Layer 9 of a small transformer language model trained on English Wikipedia (12 layers, counted from 0, width 128).
A neuron's activation on a vector x is SiLU(gate . x) times (in . x), where the dot is the dot product.

Input weights of the MLP neurons that the questions are about. A number n stands for (n - 500) times 0.001.
n3 gate: 538 513 525 422 512 529 555 711 525 701 951 403 415 414 757 378 533 220 590 616 450 529 626 377 200 435 648 401 661 454 387 547 611 457 633 643 488 401 566 466 563 219 428 309 352 524 517 455 547 391 298 418 666 625 350 661 159 614 538 542 380 444 591 529 480 596 746 384 417 579 383 521 574 471 467 648 538 441 542 475 861 418 567 827 530 730 646 707 437 530 536 525 294 487 722 508 582 706 449 376 681 682 452 620 542 599 562 590 674 596 596 719 554 644 212 492 396 311 415 475 667 416 649 359 614 244 446 410
n27 gate: 645 367 610 588 525 450 793 531 291 573 527 467 244 514 429 623 433 374 500 568 496 504 459 546 297 219 687 467 450 392 349 537 493 573 467 402 101 656 344 428 532 448 281 575 641 532 399 707 544 281 652 612 528 547 451 493 547 496 536 569 570 355 525 200 621 564 474 522 607 532 543 339 586 236 354 380 420 380 643 475 526 550 678 373 324 533 545 596 405 311 552 439 567 566 557 596 616 496 430 606 242 504 601 614 317 518 421 655 432 521 633 457 417 514 416 475 414 468 368 582 331 482 347 368 514 341 482 482
n39 gate: 470 277 415 638 641 563 470 403 630 314 486 661 353 736 511 455 605 415 562 577 566 541 689 398 732 427 307 523 438 641 548 477 451 420 470 202 482 511 635 567 537 596 538 743 540 428 742 536 553 563 687 467 496 611 313 568 623 467 602 324 185 353 625 474 550 356 327 500 474 239 533 537 628 382 562 858 343 538 264 421 504 524 406 695 492 667 378 448 523 654 332 414 383 583 511 474 598 546 553 530 328 549 332 515 571 379 511 333 458 560 623 709 189 427 439 393 448 440 523 592 552 496 493 591 358 407 544 580
n42 gate: 408 366 556 639 378 706 617 584 569 421 381 535 364 580 799 331 682 392 653 287 355 574 693 555 389 268 221 344 615 388 414 540 294 588 456 504 635 670 640 483 736 603 373 98 653 374 457 521 240 328 615 458 375 427 508 429 457 479 557 570 544 488 649 633 600 577 588 500 573 385 319 547 513 799 419 190 409 469 633 387 456 580 278 525 522 504 375 350 552 604 749 526 628 390 483 317 530 447 205 346 649 299 721 697 470 449 607 437 643 582 465 692 582 487 479 629 616 742 548 752 763 271 351 500 449 301 338 756
n64 gate: 264 532 560 842 665 572 678 484 548 471 427 484 324 386 592 387 543 605 466 779 655 387 500 405 422 535 536 707 186 536 536 247 455 557 640 602 524 500 567 435 392 604 488 444 639 618 258 669 558 456 496 543 402 476 480 651 460 763 520 630 562 345 635 420 609 256 684 702 428 572 299 608 542 528 548 619 646 712 556 480 651 744 455 377 516 754 590 288 732 610 566 633 393 373 488 290 516 508 168 755 425 341 547 416 488 472 312 563 732 488 363 409 576 334 578 496 480 492 574 643 484 247 361 479 457 237 508 520
n69 gate: 463 496 520 398 390 336 695 535 395 706 596 635 270 310 496 415 729 359 613 548 308 618 500 587 430 595 547 458 532 532 565 533 566 492 541 690 452 568 456 277 673 379 475 672 472 520 617 543 492 508 584 429 762 657 199 687 382 259 533 435 549 457 648 572 449 520 545 393 693 424 355 480 529 524 384 647 663 770 524 300 356 504 492 538 545 294 363 544 394 732 881 451 731 397 330 480 512 566 405 492 679 757 613 360 528 360 701 445 382 685 261 289 500 365 402 589 576 557 302 428 302 460 408 479 153 516 305 528
n75 gate: 550 546 537 601 610 504 596 306 483 398 468 420 551 671 512 362 374 571 512 430 710 571 716 366 654 463 239 899 484 517 774 603 449 441 555 374 545 320 357 701 575 345 618 331 586 622 458 500 436 550 730 403 286 350 629 544 563 467 483 689 424 396 582 814 492 425 432 440 380 150 446 670 626 640 607 500 517 475 703 731 741 419 617 500 594 644 617 512 458 584 688 588 504 403 571 602 471 697 199 717 418 433 376 595 729 586 471 679 472 456 517 537 554 520 468 268 583 333 810 377 745 583 438 780 618 650 685 289
n150 gate: 485 573 530 423 628 539 497 473 433 391 535 660 605 494 325 353 312 336 545 503 428 494 586 458 466 452 336 412 717 594 409 453 469 453 625 458 596 599 533 479 637 535 354 573 413 660 460 524 634 470 482 577 470 409 497 474 515 524 593 479 640 629 422 300 623 697 562 619 470 458 549 527 621 394 714 641 435 639 497 525 519 486 488 532 618 453 426 539 623 343 503 775 659 382 427 650 467 541 460 550 587 463 603 443 530 594 427 390 414 564 408 596 269 569 417 306 615 567 419 509 375 683 617 618 563 521 705 565
n237 gate: 392 323 642 302 338 416 541 396 600 677 525 600 515 659 482 519 457 449 438 587 318 500 393 478 398 471 691 716 522 257 596 371 463 384 828 514 453 482 721 485 672 557 448 599 500 367 437 446 530 680 554 396 207 265 254 461 711 435 634 459 635 571 471 559 379 324 485 361 456 427 588 537 431 365 460 634 578 429 460 366 425 682 756 472 583 613 457 522 545 559 493 533 533 601 467 580 496 738 541 519 337 824 436 423 379 664 548 655 737 592 596 387 570 272 400 643 431 411 466 598 724 522 427 387 561 526 547 450
n289 gate: 382 626 448 216 378 408 492 680 455 500 685 333 557 468 628 500 421 443 365 816 220 358 651 294 438 536 496 508 560 492 496 596 545 418 500 615 508 265 540 703 589 726 549 528 444 449 512 504 141 649 492 776 449 500 410 726 533 409 484 606 306 593 520 436 309 564 594 591 653 412 415 750 706 784 352 421 386 545 560 553 397 447 614 596 508 418 379 628 385 529 372 147 739 541 504 476 559 446 286 636 703 463 266 408 165 588 392 488 557 604 455 276 581 635 469 436 540 443 718 584 435 593 428 344 634 330 424 437
n298 gate: 272 523 351 720 460 612 636 562 319 411 478 606 764 662 377 228 356 553 290 321 545 390 453 669 504 507 607 554 545 519 132 492 515 270 550 279 500 392 274 564 508 461 213 343 648 515 285 551 585 553 426 658 464 365 456 511 530 511 511 564 377 417 519 429 823 418 282 723 481 560 635 545 653 403 563 485 489 718 755 401 458 665 508 435 450 335 638 563 511 367 464 719 396 485 413 422 482 635 527 535 541 431 366 470 609 425 522 478 486 579 617 530 353 552 504 684 616 417 381 530 481 383 348 661 485 545 422 317
n3 in: 491 641 538 600 521 610 333 392 594 561 537 707 439 558 361 551 446 398 452 559 483 504 611 571 413 421 504 390 487 406 572 456 665 552 330 625 550 185 336 234 109 676 266 462 303 542 466 500 500 683 538 558 541 500 471 402 637 658 478 448 748 143 529 335 570 492 742 304 364 428 555 419 939 183 420 420 444 560 729 599 457 464 599 711 408 252 644 711 362 577 623 513 576 331 496 261 521 430 326 739 542 715 607 293 359 340 585 454 693 276 367 631 611 362 496 475 619 397 374 504 368 653 769 365 550 697 479 483
n27 in: 388 296 678 440 466 652 558 660 577 504 430 643 586 241 401 662 770 527 493 470 473 335 273 538 366 302 432 524 413 588 707 460 465 602 692 410 387 802 432 246 477 544 617 393 658 530 408 578 743 439 466 369 500 676 385 430 619 522 640 492 543 681 462 504 378 569 492 524 321 246 630 584 392 329 250 545 720 543 519 535 442 721 593 376 704 406 567 557 682 550 408 735 564 523 626 474 485 480 430 449 538 570 726 637 328 371 553 462 475 716 285 379 313 481 388 584 348 661 484 534 481 312 670 371 448 565 538 399
n39 in: 309 678 577 323 500 408 578 485 368 421 640 473 547 364 569 422 504 666 399 427 447 620 412 440 555 557 659 552 214 334 701 329 492 405 445 489 701 527 553 325 508 428 622 557 542 455 457 583 322 558 648 685 470 377 474 467 496 647 226 527 480 522 473 581 515 569 508 291 642 378 350 411 621 416 206 625 379 661 477 531 473 633 609 412 575 492 556 404 613 255 526 361 515 496 508 557 606 333 689 599 222 363 407 527 562 718 657 606 653 400 550 428 828 428 376 758 393 581 571 454 739 639 576 539 485 62 443 703
n42 in: 522 561 435 427 496 687 232 496 504 370 805 262 83 676 487 522 427 343 358 336 483 465 646 616 612 564 616 568 483 474 792 532 558 558 594 714 397 405 483 465 696 514 344 483 689 602 456 700 379 483 440 538 483 404 386 635 548 466 549 465 705 285 483 344 567 430 536 692 295 639 674 683 432 786 292 405 571 611 552 354 322 573 377 442 768 282 470 487 553 809 441 421 565 540 360 444 367 347 585 594 642 350 939 604 439 491 548 354 318 421 452 465 618 620 305 352 517 408 848 478 697 242 155 598 372 469 668 491
n64 in: 911 509 659 638 398 514 172 560 571 621 667 295 457 310 392 567 625 722 394 612 514 500 249 435 534 662 532 481 514 467 458 554 351 466 452 320 305 328 663 205 392 666 418 702 421 583 571 399 461 429 901 537 610 472 587 341 510 482 745 481 514 509 491 585 441 77 490 737 236 523 231 382 652 566 406 574 490 558 552 280 495 496 338 491 466 428 473 312 620 328 564 239 551 606 344 239 565 422 707 698 318 543 441 584 505 790 552 477 527 617 766 351 524 430 133 420 744 680 563 593 146 576 589 726 15 699 505 422
n69 in: 528 361 512 229 453 567 584 373 520 618 587 556 230 387 303 592 558 441 681 732 767 703 393 620 545 89 391 300 633 690 563 508 427 439 735 356 403 398 445 404 480 365 431 252 235 427 361 535 476 500 672 411 565 322 346 523 348 469 532 580 387 389 476 528 435 476 286 407 532 402 536 504 570 520 205 500 512 387 563 524 197 511 452 311 504 520 504 409 400 760 634 420 504 415 639 598 488 467 455 334 723 689 623 484 742 480 484 391 369 527 245 527 282 426 615 397 429 432 710 527 563 421 390 528 345 496 296 438
n75 in: 384 644 447 596 544 528 146 512 459 496 508 492 417 528 715 710 372 545 443 795 334 311 483 716 580 560 372 631 488 557 271 601 275 371 353 552 472 528 287 582 533 390 629 431 359 325 455 580 818 422 444 296 512 467 318 512 344 452 546 644 345 610 682 622 425 655 758 508 561 216 320 643 628 338 395 206 620 425 382 446 533 359 603 500 467 513 698 480 376 921 598 750 460 629 570 621 320 471 387 617 605 326 445 382 574 480 695 504 604 660 623 484 488 391 571 325 577 455 567 561 557 639 452 275 424 422 690 352
n150 in: 437 621 561 427 436 432 526 481 595 603 469 352 487 235 674 487 360 588 570 587 490 435 470 643 560 430 379 752 352 702 480 386 513 663 310 506 433 359 439 507 506 540 818 503 631 367 405 497 507 477 532 398 491 611 592 475 359 373 331 585 483 352 754 484 478 312 493 683 591 471 542 419 297 571 487 439 599 417 429 371 623 448 510 444 513 410 472 555 497 467 434 402 326 609 787 478 535 570 600 367 247 549 478 555 402 423 529 596 340 559 608 506 607 564 601 581 426 539 560 503 702 507 606 394 427 500 355 630
n237 in: 536 578 682 660 84 644 559 318 555 632 425 725 651 485 469 315 680 414 467 469 492 425 455 454 677 603 646 444 496 664 590 427 603 584 548 588 561 492 485 547 535 593 277 333 300 519 696 622 552 359 596 561 545 402 276 575 413 676 786 488 784 421 512 348 685 745 544 496 500 527 387 547 528 326 457 446 279 222 391 678 349 606 413 440 392 552 277 566 571 579 598 559 542 420 504 438 443 484 540 736 384 646 391 655 289 612 352 569 589 362 465 628 445 296 473 453 648 633 368 747 609 574 581 552 370 425 570 237
n289 in: 520 553 356 661 563 700 480 535 460 516 619 642 332 449 404 395 464 581 568 352 432 536 416 299 413 571 405 508 667 359 556 425 270 512 451 551 532 560 563 301 291 458 975 404 389 582 650 414 591 649 353 465 586 609 512 539 249 543 811 390 665 531 352 432 259 572 848 496 604 696 520 150 517 756 432 425 358 492 488 520 566 410 593 477 488 323 313 252 529 427 531 294 436 430 577 389 654 674 360 393 413 704 582 524 311 420 572 646 565 573 553 460 436 286 445 512 540 642 455 540 452 645 799 484 583 812 460 618
n298 in: 380 472 476 612 369 508 492 381 567 492 557 272 705 512 390 361 562 571 283 355 657 389 755 291 577 674 818 153 406 694 417 631 605 379 464 345 582 453 465 659 516 226 580 406 519 504 782 446 678 658 601 512 347 504 588 732 631 670 552 408 411 481 426 531 630 602 444 609 563 418 788 536 401 524 375 539 724 516 457 352 198 751 544 670 690 294 462 453 420 452 496 607 430 387 247 434 496 467 557 613 414 588 611 476 587 563 311 504 624 678 587 293 401 547 623 638 524 425 561 527 563 472 555 633 713 667 355 531

Each question shows a token from some text and the vector x that enters the MLP there. A number n stands for (n - 500) times 0.014.

"um": 327 339 577 558 465 645 358 401 475 572 452 450 506 513 584 339 629 334 582 404 725 498 452 478 453 526 581 469 517 709 488 575 643 425 450 569 573 752 654 593 613 587 564 472 487 445 472 678 413 409 543 504 466 642 552 452 237 436 520 560 684 569 534 491 628 476 673 634 537 679 492 436 527 615 579 391 410 354 433 525 506 477 519 573 574 453 572 527 410 353 436 733 457 556 356 376 318 601 408 506 566 465 565 541 428 622 573 560 464 442 612 666 414 457 412 414 453 530 406 615 485 528 525 461 598 502 418 557
The neuron with the highest activation: n42

"(": 532 492 526 352 457 481 401 496 372 376 464 635 539 468 577 398 392 413 665 578 534 556 379 501 502 604 548 507 419 615 601 371 518 697 364 321 640 632 572 444 381 391 472 644 336 532 404 559 527 524 560 514 363 608 490 639 583 525 501 437 560 606 543 334 450 373 586 427 453 509 473 417 528 519 444 620 413 513 258 371 427 372 602 442 471 413 361 353 386 458 358 592 369 634 524 457 511 491 550 521 481 442 580 515 388 506 575 517 319 531 514 497 597 453 475 485 451 464 453 521 562 469 458 489 348 457 503 619
Which neuron fires most, and how strongly? n39, at about 10

"ative ": 602 592 645 495 437 508 452 441 403 441 618 452 573 403 479 453 522 515 789 483 566 530 366 494 462 556 529 468 735 512 578 497 484 458 544 431 530 327 430 533 515 437 539 473 369 498 597 687 312 533 528 447 269 587 539 549 531 634 373 350 512 602 545 472 472 371 468 541 471 535 432 599 501 548 442 569 447 509 428 489 420 221 417 473 530 365 335 511 365 559 616 526 608 423 414 534 539 529 364 463 511 382 493 511 514 432 416 395 397 470 586 527 493 524 337 476 525 599 486 468 499 478 631 357 381 453 458 545
The neuron with the highest activation: n69

"f": 488 398 434 538 479 643 344 501 491 541 508 645 495 466 385 433 531 448 560 431 614 506 433 797 437 520 492 756 614 500 522 404 576 527 543 397 601 568 540 560 399 523 411 685 309 511 476 580 436 475 316 454 400 508 537 452 366 615 505 470 444 602 569 504 406 511 490 587 621 632 378 513 447 432 370 456 460 510 383 526 532 388 514 497 393 361 353 448 539 345 446 473 566 512 354 601 541 729 438 509 350 518 490 518 557 508 564 462 584 408 552 403 550 577 524 423 641 510 289 527 553 600 602 500 425 563 503 431
Which neuron fires most, and how strongly? n237, at about 1.7

"all": 373 466 575 269 434 566 567 462 471 432 409 471 412 328 568 341 486 581 513 250 551 507 377 551 282 423 500 472 574 586 460 476 576 488 381 413 448 577 453 547 473 406 409 590 525 563 670 582 527 347 379 325 426 550 544 476 261 579 517 658 503 602 515 532 682 461 506 659 340 486 266 570 493 467 495 475 519 516 440 413 520 488 498 441 339 489 501 490 336 657 451 472 579 535 469 503 340 620 444 344 474 434 574 382 528 411 645 622 602 495 567 474 673 274 496 345 450 543 482 529 696 517 586 469 565 575 405 384
The neuron with the highest activation: n69

"als ": 525 542 523 345 480 576 506 479 416 561 333 585 476 396 560 394 549 449 679 564 593 647 447 452 504 561 559 597 713 502 499 561 454 489 500 379 511 486 491 466 441 375 608 607 403 499 608 577 385 514 518 546 197 622 515 596 385 562 567 469 606 456 702 393 406 435 516 552 530 555 516 469 457 518 472 533 523 539 460 528 435 282 429 394 580 348 424 470 248 556 555 659 509 474 484 586 490 481 457 459 478 398 578 379 440 442 493 550 334 458 502 642 601 415 428 365 556 508 563 471 521 560 630 576 521 524 388 595
The two highest activations, in order: n69, n150

"ast": 660 533 554 387 510 635 368 322 481 405 543 672 544 409 549 432 508 424 457 553 584 464 424 606 443 431 608 623 578 624 509 456 543 497 590 432 636 546 526 473 489 449 478 611 461 551 717 473 404 462 453 397 358 609 458 397 502 461 542 517 665 690 486 498 483 506 573 525 568 493 504 567 456 373 498 395 333 563 436 488 443 445 505 636 600 575 400 502 613 569 491 651 560 632 409 619 535 576 509 463 522 455 601 535 381 416 304 538 542 651 612 632 480 468 403 593 292 531 425 782 586 689 556 382 346 685 521 604
The neuron with the highest activation: n237

"ey ": 534 509 446 456 432 549 533 583 314 453 417 562 530 585 574 413 455 477 689 461 506 547 528 576 496 408 437 600 472 413 576 519 537 463 502 586 389 467 523 478 503 497 499 627 382 567 404 706 449 485 391 486 147 625 400 508 337 533 439 575 592 551 512 403 351 411 486 582 450 531 544 462 487 520 526 589 525 542 475 498 480 201 485 500 615 398 533 544 383 598 510 529 615 443 629 495 522 525 444 568 490 459 479 445 406 469 462 577 369 553 489 450 571 503 518 560 511 576 487 471 478 477 557 550 542 519 380 636
The neuron with the highest activation: n289

"mil": 320 699 473 520 476 600 330 448 521 521 443 310 510 430 517 513 435 527 449 578 594 506 435 453 350 442 464 487 707 515 421 478 514 514 419 347 649 572 465 547 390 393 421 656 425 510 555 590 382 454 657 479 480 565 569 479 569 468 424 658 510 619 389 542 510 668 670 541 613 508 467 604 529 557 753 511 476 696 542 328 437 492 495 489 472 408 297 346 621 510 439 632 474 517 514 317 347 541 431 414 498 373 536 395 610 403 435 418 514 479 470 551 639 508 530 408 532 556 443 693 508 496 438 512 263 572 534 607
The neuron with the highest activation: n64

"the ": 666 597 635 461 418 547 553 411 354 430 591 544 507 470 542 409 557 417 761 353 575 536 484 517 478 557 428 627 479 499 536 481 496 372 513 492 702 344 519 637 506 548 626 569 392 508 581 633 550 463 471 466 291 400 591 377 471 673 513 538 517 586 541 431 461 419 564 606 443 574 414 575 529 345 490 651 417 526 396 513 437 200 584 523 637 432 429 477 536 578 531 636 426 534 594 518 500 493 452 427 590 307 424 529 429 536 439 440 352 472 478 432 489 525 513 456 504 560 473 471 581 454 542 421 466 482 590 497
The neuron with the highest activation: n75

", ": 522 509 516 468 382 548 515 565 316 452 463 627 502 644 573 407 452 480 690 499 474 530 470 550 539 499 459 574 500 440 561 452 578 486 499 488 413 535 540 443 480 543 501 636 423 546 366 694 451 481 407 505 177 609 409 489 428 441 393 595 535 485 494 400 371 411 424 612 479 573 489 510 457 534 469 513 504 591 442 453 437 234 562 569 576 392 506 561 452 572 523 521 490 503 586 575 516 534 410 510 471 433 442 421 442 427 486 590 245 569 444 469 534 507 532 525 512 609 427 407 488 437 540 537 555 470 359 611
Which three neurons fire most, strongest first? n150, n289, n64

"Bar": 462 477 604 386 368 599 450 553 449 295 458 481 462 359 464 458 383 341 418 522 498 557 593 614 519 472 579 674 553 499 540 469 609 475 542 505 458 439 538 709 449 499 653 725 492 450 596 610 527 362 578 368 433 537 629 523 415 586 376 561 578 536 442 634 518 502 592 591 478 453 396 476 509 344 490 566 475 502 503 450 584 410 483 464 597 548 392 436 634 465 372 617 313 593 479 524 374 550 566 425 270 329 640 443 524 496 571 399 498 453 500 600 551 625 499 411 526 700 561 565 515 485 480 483 369 401 563 610
The two highest activations, in order: n150, n39

"y": 599 613 538 503 391 585 555 608 291 515 400 451 533 421 485 651 502 392 471 505 615 468 588 445 507 346 490 595 552 555 585 531 569 518 623 481 588 351 275 675 552 446 535 679 443 439 679 565 512 395 362 423 389 540 509 438 537 568 383 475 466 584 548 603 553 435 441 542 555 456 520 684 564 612 550 535 398 489 442 414 540 508 481 555 588 506 607 563 521 482 591 670 311 416 505 567 431 546 543 306 329 513 658 387 446 443 547 509 428 450 371 570 487 446 497 536 393 501 630 614 441 553 563 351 325 594 483 584
The neuron with the highest activation: n75

"ld": 448 536 638 472 364 602 415 456 331 457 386 546 580 410 558 465 509 455 532 438 524 530 503 523 512 555 456 748 557 569 418 506 672 364 739 576 559 384 433 562 521 407 469 616 358 452 590 524 386 413 372 515 412 564 562 582 352 568 417 527 426 631 636 542 405 486 520 456 479 554 425 613 571 512 497 391 449 454 290 473 585 570 509 451 410 414 389 545 430 564 523 644 417 702 385 541 496 568 489 376 445 394 683 405 586 338 485 633 527 432 626 562 506 331 389 330 358 551 490 479 527 633 496 395 325 668 479 517
The neuron with the highest activation: n75

"Ad": 602 551 547 378 511 460 547 406 506 618 435 520 673 263 376 491 551 529 624 521 371 505 514 483 545 500 440 532 614 425 377 473 603 630 625 408 473 450 564 572 335 453 472 599 394 706 598 553 466 351 462 491 427 440 452 531 270 667 502 584 616 594 574 551 688 494 598 350 398 706 317 494 497 438 638 517 443 506 382 354 544 439 515 482 498 420 436 473 358 439 372 577 343 438 525 450 344 658 465 563 424 357 519 283 671 456 367 395 566 429 401 513 538 537 416 475 444 611 431 424 541 419 594 428 431 585 577 665
The two highest activations, in order: n3, n64

"es": 492 422 652 480 425 537 542 454 304 509 629 469 424 437 561 445 440 406 566 490 555 610 467 474 535 522 433 463 571 468 314 397 666 404 619 538 510 350 332 580 600 440 577 606 439 515 671 505 326 403 568 546 371 677 521 542 334 452 370 449 467 569 584 519 494 466 523 536 557 643 558 673 531 535 323 471 484 476 506 309 489 604 489 496 480 434 509 483 441 476 408 688 486 611 433 560 561 601 600 439 484 572 728 292 372 364 388 575 384 489 586 509 498 401 477 306 489 572 447 503 630 517 414 467 292 526 450 458
The neuron with the highest activation: n69

"'": 621 764 534 530 442 572 546 409 357 438 386 497 562 384 711 662 657 473 507 507 488 476 530 498 507 462 621 658 506 560 553 465 506 470 637 425 415 473 569 642 434 461 359 583 510 428 592 636 485 427 391 433 502 567 552 409 335 637 400 588 594 585 594 498 670 403 413 561 499 604 553 684 506 319 599 603 399 436 567 467 452 603 486 524 318 295 540 558 524 433 387 603 347 557 463 538 561 651 487 467 400 333 716 346 462 342 545 467 393 505 514 512 495 536 440 479 570 628 501 575 471 574 549 407 520 484 490 390
The neuron with the highest activation: n27

"elev": 312 518 402 469 348 561 516 412 491 464 387 415 483 437 484 338 641 517 555 475 538 468 372 595 457 465 456 570 646 558 622 428 679 378 499 324 589 437 540 513 556 334 592 579 558 658 448 588 549 426 550 635 497 499 502 447 513 289 603 627 613 551 428 541 516 414 465 632 549 675 429 503 675 606 436 474 506 509 363 394 427 474 463 534 455 456 400 472 508 488 329 632 524 430 458 440 450 500 540 405 554 462 728 503 404 421 603 382 470 387 619 639 743 195 360 380 468 524 458 525 524 754 547 523 375 471 571 527
The neuron with the highest activation: n42

"m": 544 598 596 395 345 463 465 465 501 443 430 588 398 364 477 365 534 446 464 478 539 521 454 622 589 494 524 594 549 604 536 487 562 374 517 504 435 481 478 604 613 359 528 612 330 590 669 694 445 508 480 403 537 357 679 524 472 518 508 530 618 657 386 704 643 577 639 594 507 380 511 478 643 539 691 609 552 564 487 547 464 487 665 458 541 493 501 493 490 550 640 487 612 465 386 581 455 633 550 189 448 410 572 490 418 382 602 568 449 367 492 472 522 365 481 422 253 562 553 547 518 536 403 341 438 600 389 452
The two highest activations, in order: n69, n75

"|---|---|---|---": 581 302 385 400 641 522 621 482 357 498 407 639 363 350 635 335 408 308 312 410 574 415 315 398 513 423 380 542 524 485 472 613 612 603 487 379 654 503 676 493 636 375 503 581 485 520 428 637 504 393 431 302 294 591 464 443 551 413 435 402 593 581 446 444 525 512 613 631 411 537 578 566 477 437 407 464 578 411 593 491 365 472 528 450 336 380 541 494 551 480 523 508 419 460 640 479 407 542 508 562 441 492 483 412 476 394 424 416 453 496 293 461 560 507 442 471 554 656 423 575 505 501 535 496 616 499 522 539
The neuron with the highest activation: n27

"th": 532 550 415 616 453 601 450 439 487 461 619 621 703 498 443 507 558 642 475 606 674 671 489 501 525 353 562 451 580 547 518 498 545 670 657 385 516 337 497 507 412 584 592 580 398 637 642 501 489 452 432 343 391 539 657 496 406 480 560 387 574 597 441 598 501 434 515 242 551 528 401 600 591 439 418 509 488 509 360 465 593 536 574 585 476 432 407 438 606 518 549 689 445 718 482 700 672 550 449 526 208 351 434 421 450 360 484 484 516 511 475 736 536 440 482 537 344 621 472 557 514 609 570 330 457 564 534 513
Which three neurons fire most, strongest first? n39, n237, n42

"c": 599 487 416 590 576 433 557 526 546 437 412 398 583 449 468 561 484 441 450 480 478 598 533 616 199 536 474 611 491 682 531 366 593 483 507 462 530 164 342 493 352 409 617 502 397 581 592 549 437 508 548 651 587 446 577 513 314 455 428 458 684 690 450 423 708 498 526 560 626 528 428 477 515 390 437 478 457 427 415 440 605 481 419 545 455 369 368 498 567 328 484 423 279 580 467 463 433 713 408 382 525 547 679 498 380 442 446 531 577 539 556 473 690 558 445 372 507 577 349 631 403 518 577 402 489 392 437 448
Which neuron fires most, and how strongly? n3, at about 6.9

"Wh": 504 457 502 560 456 536 626 464 595 558 316 525 382 356 552 573 474 476 575 452 629 561 483 568 610 473 468 673 564 311 487 432 592 665 505 399 594 435 304 620 505 398 549 720 415 745 431 499 550 449 401 527 422 494 349 490 581 503 309 651 538 740 479 626 528 550 435 688 466 559 491 620 539 502 549 420 520 514 404 516 423 422 651 486 542 477 499 386 545 561 355 439 476 546 500 558 552 653 479 477 426 399 591 456 572 493 454 528 653 404 458 609 493 495 541 443 515 522 519 457 511 475 602 408 526 641 535 551
The neuron with the highest activation: n75

"s ": 492 463 662 503 374 473 438 399 425 481 623 439 497 505 494 394 477 315 609 359 444 492 448 543 498 534 460 563 545 445 521 460 561 449 587 531 597 559 382 526 381 472 507 536 403 452 481 674 410 485 579 461 231 486 497 551 454 458 500 492 594 624 536 494 503 358 438 618 442 513 394 564 482 432 384 572 413 470 395 480 459 88 473 469 502 397 393 416 441 550 520 578 452 400 652 445 513 478 547 469 546 405 402 602 590 509 506 433 313 470 652 353 457 519 516 361 558 504 390 540 513 515 550 503 356 450 585 479
The two highest activations, in order: n75, n150

"–": 456 595 296 433 402 516 461 537 456 489 539 475 425 562 470 507 281 458 492 403 431 525 635 440 511 543 582 424 557 540 585 468 750 525 512 438 563 537 516 408 555 500 490 502 407 386 551 642 409 362 455 673 339 511 523 417 565 459 496 484 494 584 631 572 499 282 524 401 446 671 487 390 509 607 367 457 434 570 403 551 436 532 656 429 494 359 406 573 391 441 513 699 541 522 550 628 335 470 377 247 419 500 424 487 539 277 601 349 294 505 498 403 467 506 478 417 517 487 496 576 508 518 733 419 316 608 436 524
The neuron with the highest activation: n69

".": 529 671 543 464 476 590 498 519 364 451 431 601 459 477 747 543 464 463 417 506 507 438 481 521 449 403 537 613 594 397 565 465 552 397 462 554 366 450 486 472 464 490 380 671 465 415 541 711 609 386 464 491 562 669 471 549 367 593 475 584 436 491 633 527 417 444 470 386 358 512 588 697 528 554 453 534 361 520 554 314 445 399 559 426 322 270 566 522 459 531 420 569 421 558 476 547 537 566 463 535 425 484 559 486 430 393 334 500 210 458 501 459 440 443 501 505 530 636 571 573 506 324 517 419 542 527 545 571
Which neuron fires most, and how strongly? n27, at about 5.4

"ol": 311 424 495 394 400 703 465 581 566 458 504 525 580 477 634 272 445 333 521 506 558 477 400 555 383 543 422 700 576 492 633 586 590 451 325 538 604 524 471 444 518 528 461 548 478 675 295 579 415 534 384 505 466 694 743 387 478 366 356 494 622 494 510 487 267 589 496 550 635 673 569 541 572 600 602 446 314 359 534 498 428 511 523 539 488 432 659 430 585 541 399 566 410 323 658 462 410 533 571 657 370 420 656 443 470 492 363 436 490 455 462 677 577 359 606 482 456 522 407 551 526 435 388 567 400 610 372 536
Which neuron fires most, and how strongly? n42, at about 4.2

"| ": 572 414 469 423 459 546 522 420 237 539 405 530 488 480 571 415 428 453 492 413 546 479 466 338 334 422 447 593 524 369 549 503 670 594 446 475 605 391 563 479 572 419 479 550 418 551 433 623 492 519 479 643 415 574 513 549 681 378 472 652 593 671 587 419 409 471 543 453 408 500 672 524 483 375 493 680 406 457 381 421 327 435 404 317 460 422 601 624 485 441 367 690 644 504 565 435 657 443 462 361 392 529 617 537 459 419 326 508 436 484 556 531 491 487 554 397 465 465 365 681 521 524 589 396 423 404 585 521
The neuron with the highest activation: n27

"work ": 535 463 444 409 469 518 526 501 354 507 387 559 537 574 584 322 442 482 720 452 513 587 507 505 523 445 466 586 500 364 555 525 547 443 484 523 391 527 580 487 484 466 490 625 401 533 432 686 395 484 441 463 207 638 425 540 367 487 412 567 630 517 495 400 321 401 477 552 450 574 541 494 474 520 477 519 552 550 475 521 499 154 487 507 594 378 535 477 381 598 517 559 611 448 577 510 536 529 452 553 525 472 522 430 430 427 447 602 316 581 527 471 575 481 502 532 512 573 443 461 514 467 538 592 557 489 412 638
Which neuron fires most, and how strongly? n289, at about 1.5

"l": 492 536 536 368 435 597 432 442 538 478 377 630 541 308 480 374 491 422 427 472 530 663 458 675 413 385 658 618 377 497 470 328 628 523 569 476 548 465 629 581 476 412 639 743 384 496 530 597 492 479 445 491 455 412 499 524 462 553 446 628 615 391 520 633 530 490 545 479 613 555 552 565 509 333 558 410 322 589 513 538 468 524 523 464 535 485 449 520 770 582 498 514 544 413 628 764 497 570 519 458 483 429 565 459 428 519 471 572 456 303 431 427 497 505 422 575 383 570 552 584 557 494 575 478 566 534 493 619
The two highest activations, in order: n237, n150

"===": 508 590 390 413 412 572 611 503 350 461 375 583 429 389 596 545 453 408 494 480 576 456 471 480 505 429 576 670 513 442 592 568 544 442 391 540 430 552 448 530 434 430 412 726 523 433 466 734 482 447 593 509 473 532 493 509 335 628 417 569 556 559 541 555 441 372 485 446 349 483 507 520 519 509 318 538 322 438 563 375 450 479 638 338 546 342 455 585 428 631 409 581 411 556 499 636 523 599 448 461 468 461 617 490 435 380 332 530 336 471 403 379 454 431 483 579 487 648 386 566 438 421 504 361 511 496 457 592
The two highest activations, in order: n27, n69

"s": 427 293 614 399 430 522 376 481 446 575 363 523 620 400 616 498 576 295 446 594 391 582 277 562 532 527 541 567 653 541 461 416 514 585 600 634 357 450 476 495 456 505 438 657 439 348 497 545 408 515 448 511 299 676 503 557 613 487 354 460 651 652 624 500 574 586 638 655 508 535 434 526 491 544 387 554 329 611 269 479 506 555 495 553 550 327 365 447 534 486 475 508 559 535 618 493 531 611 526 547 352 502 588 506 628 508 476 402 444 497 517 497 595 627 482 506 629 408 452 600 551 404 492 484 642 523 568 543
The neuron with the highest activation: n237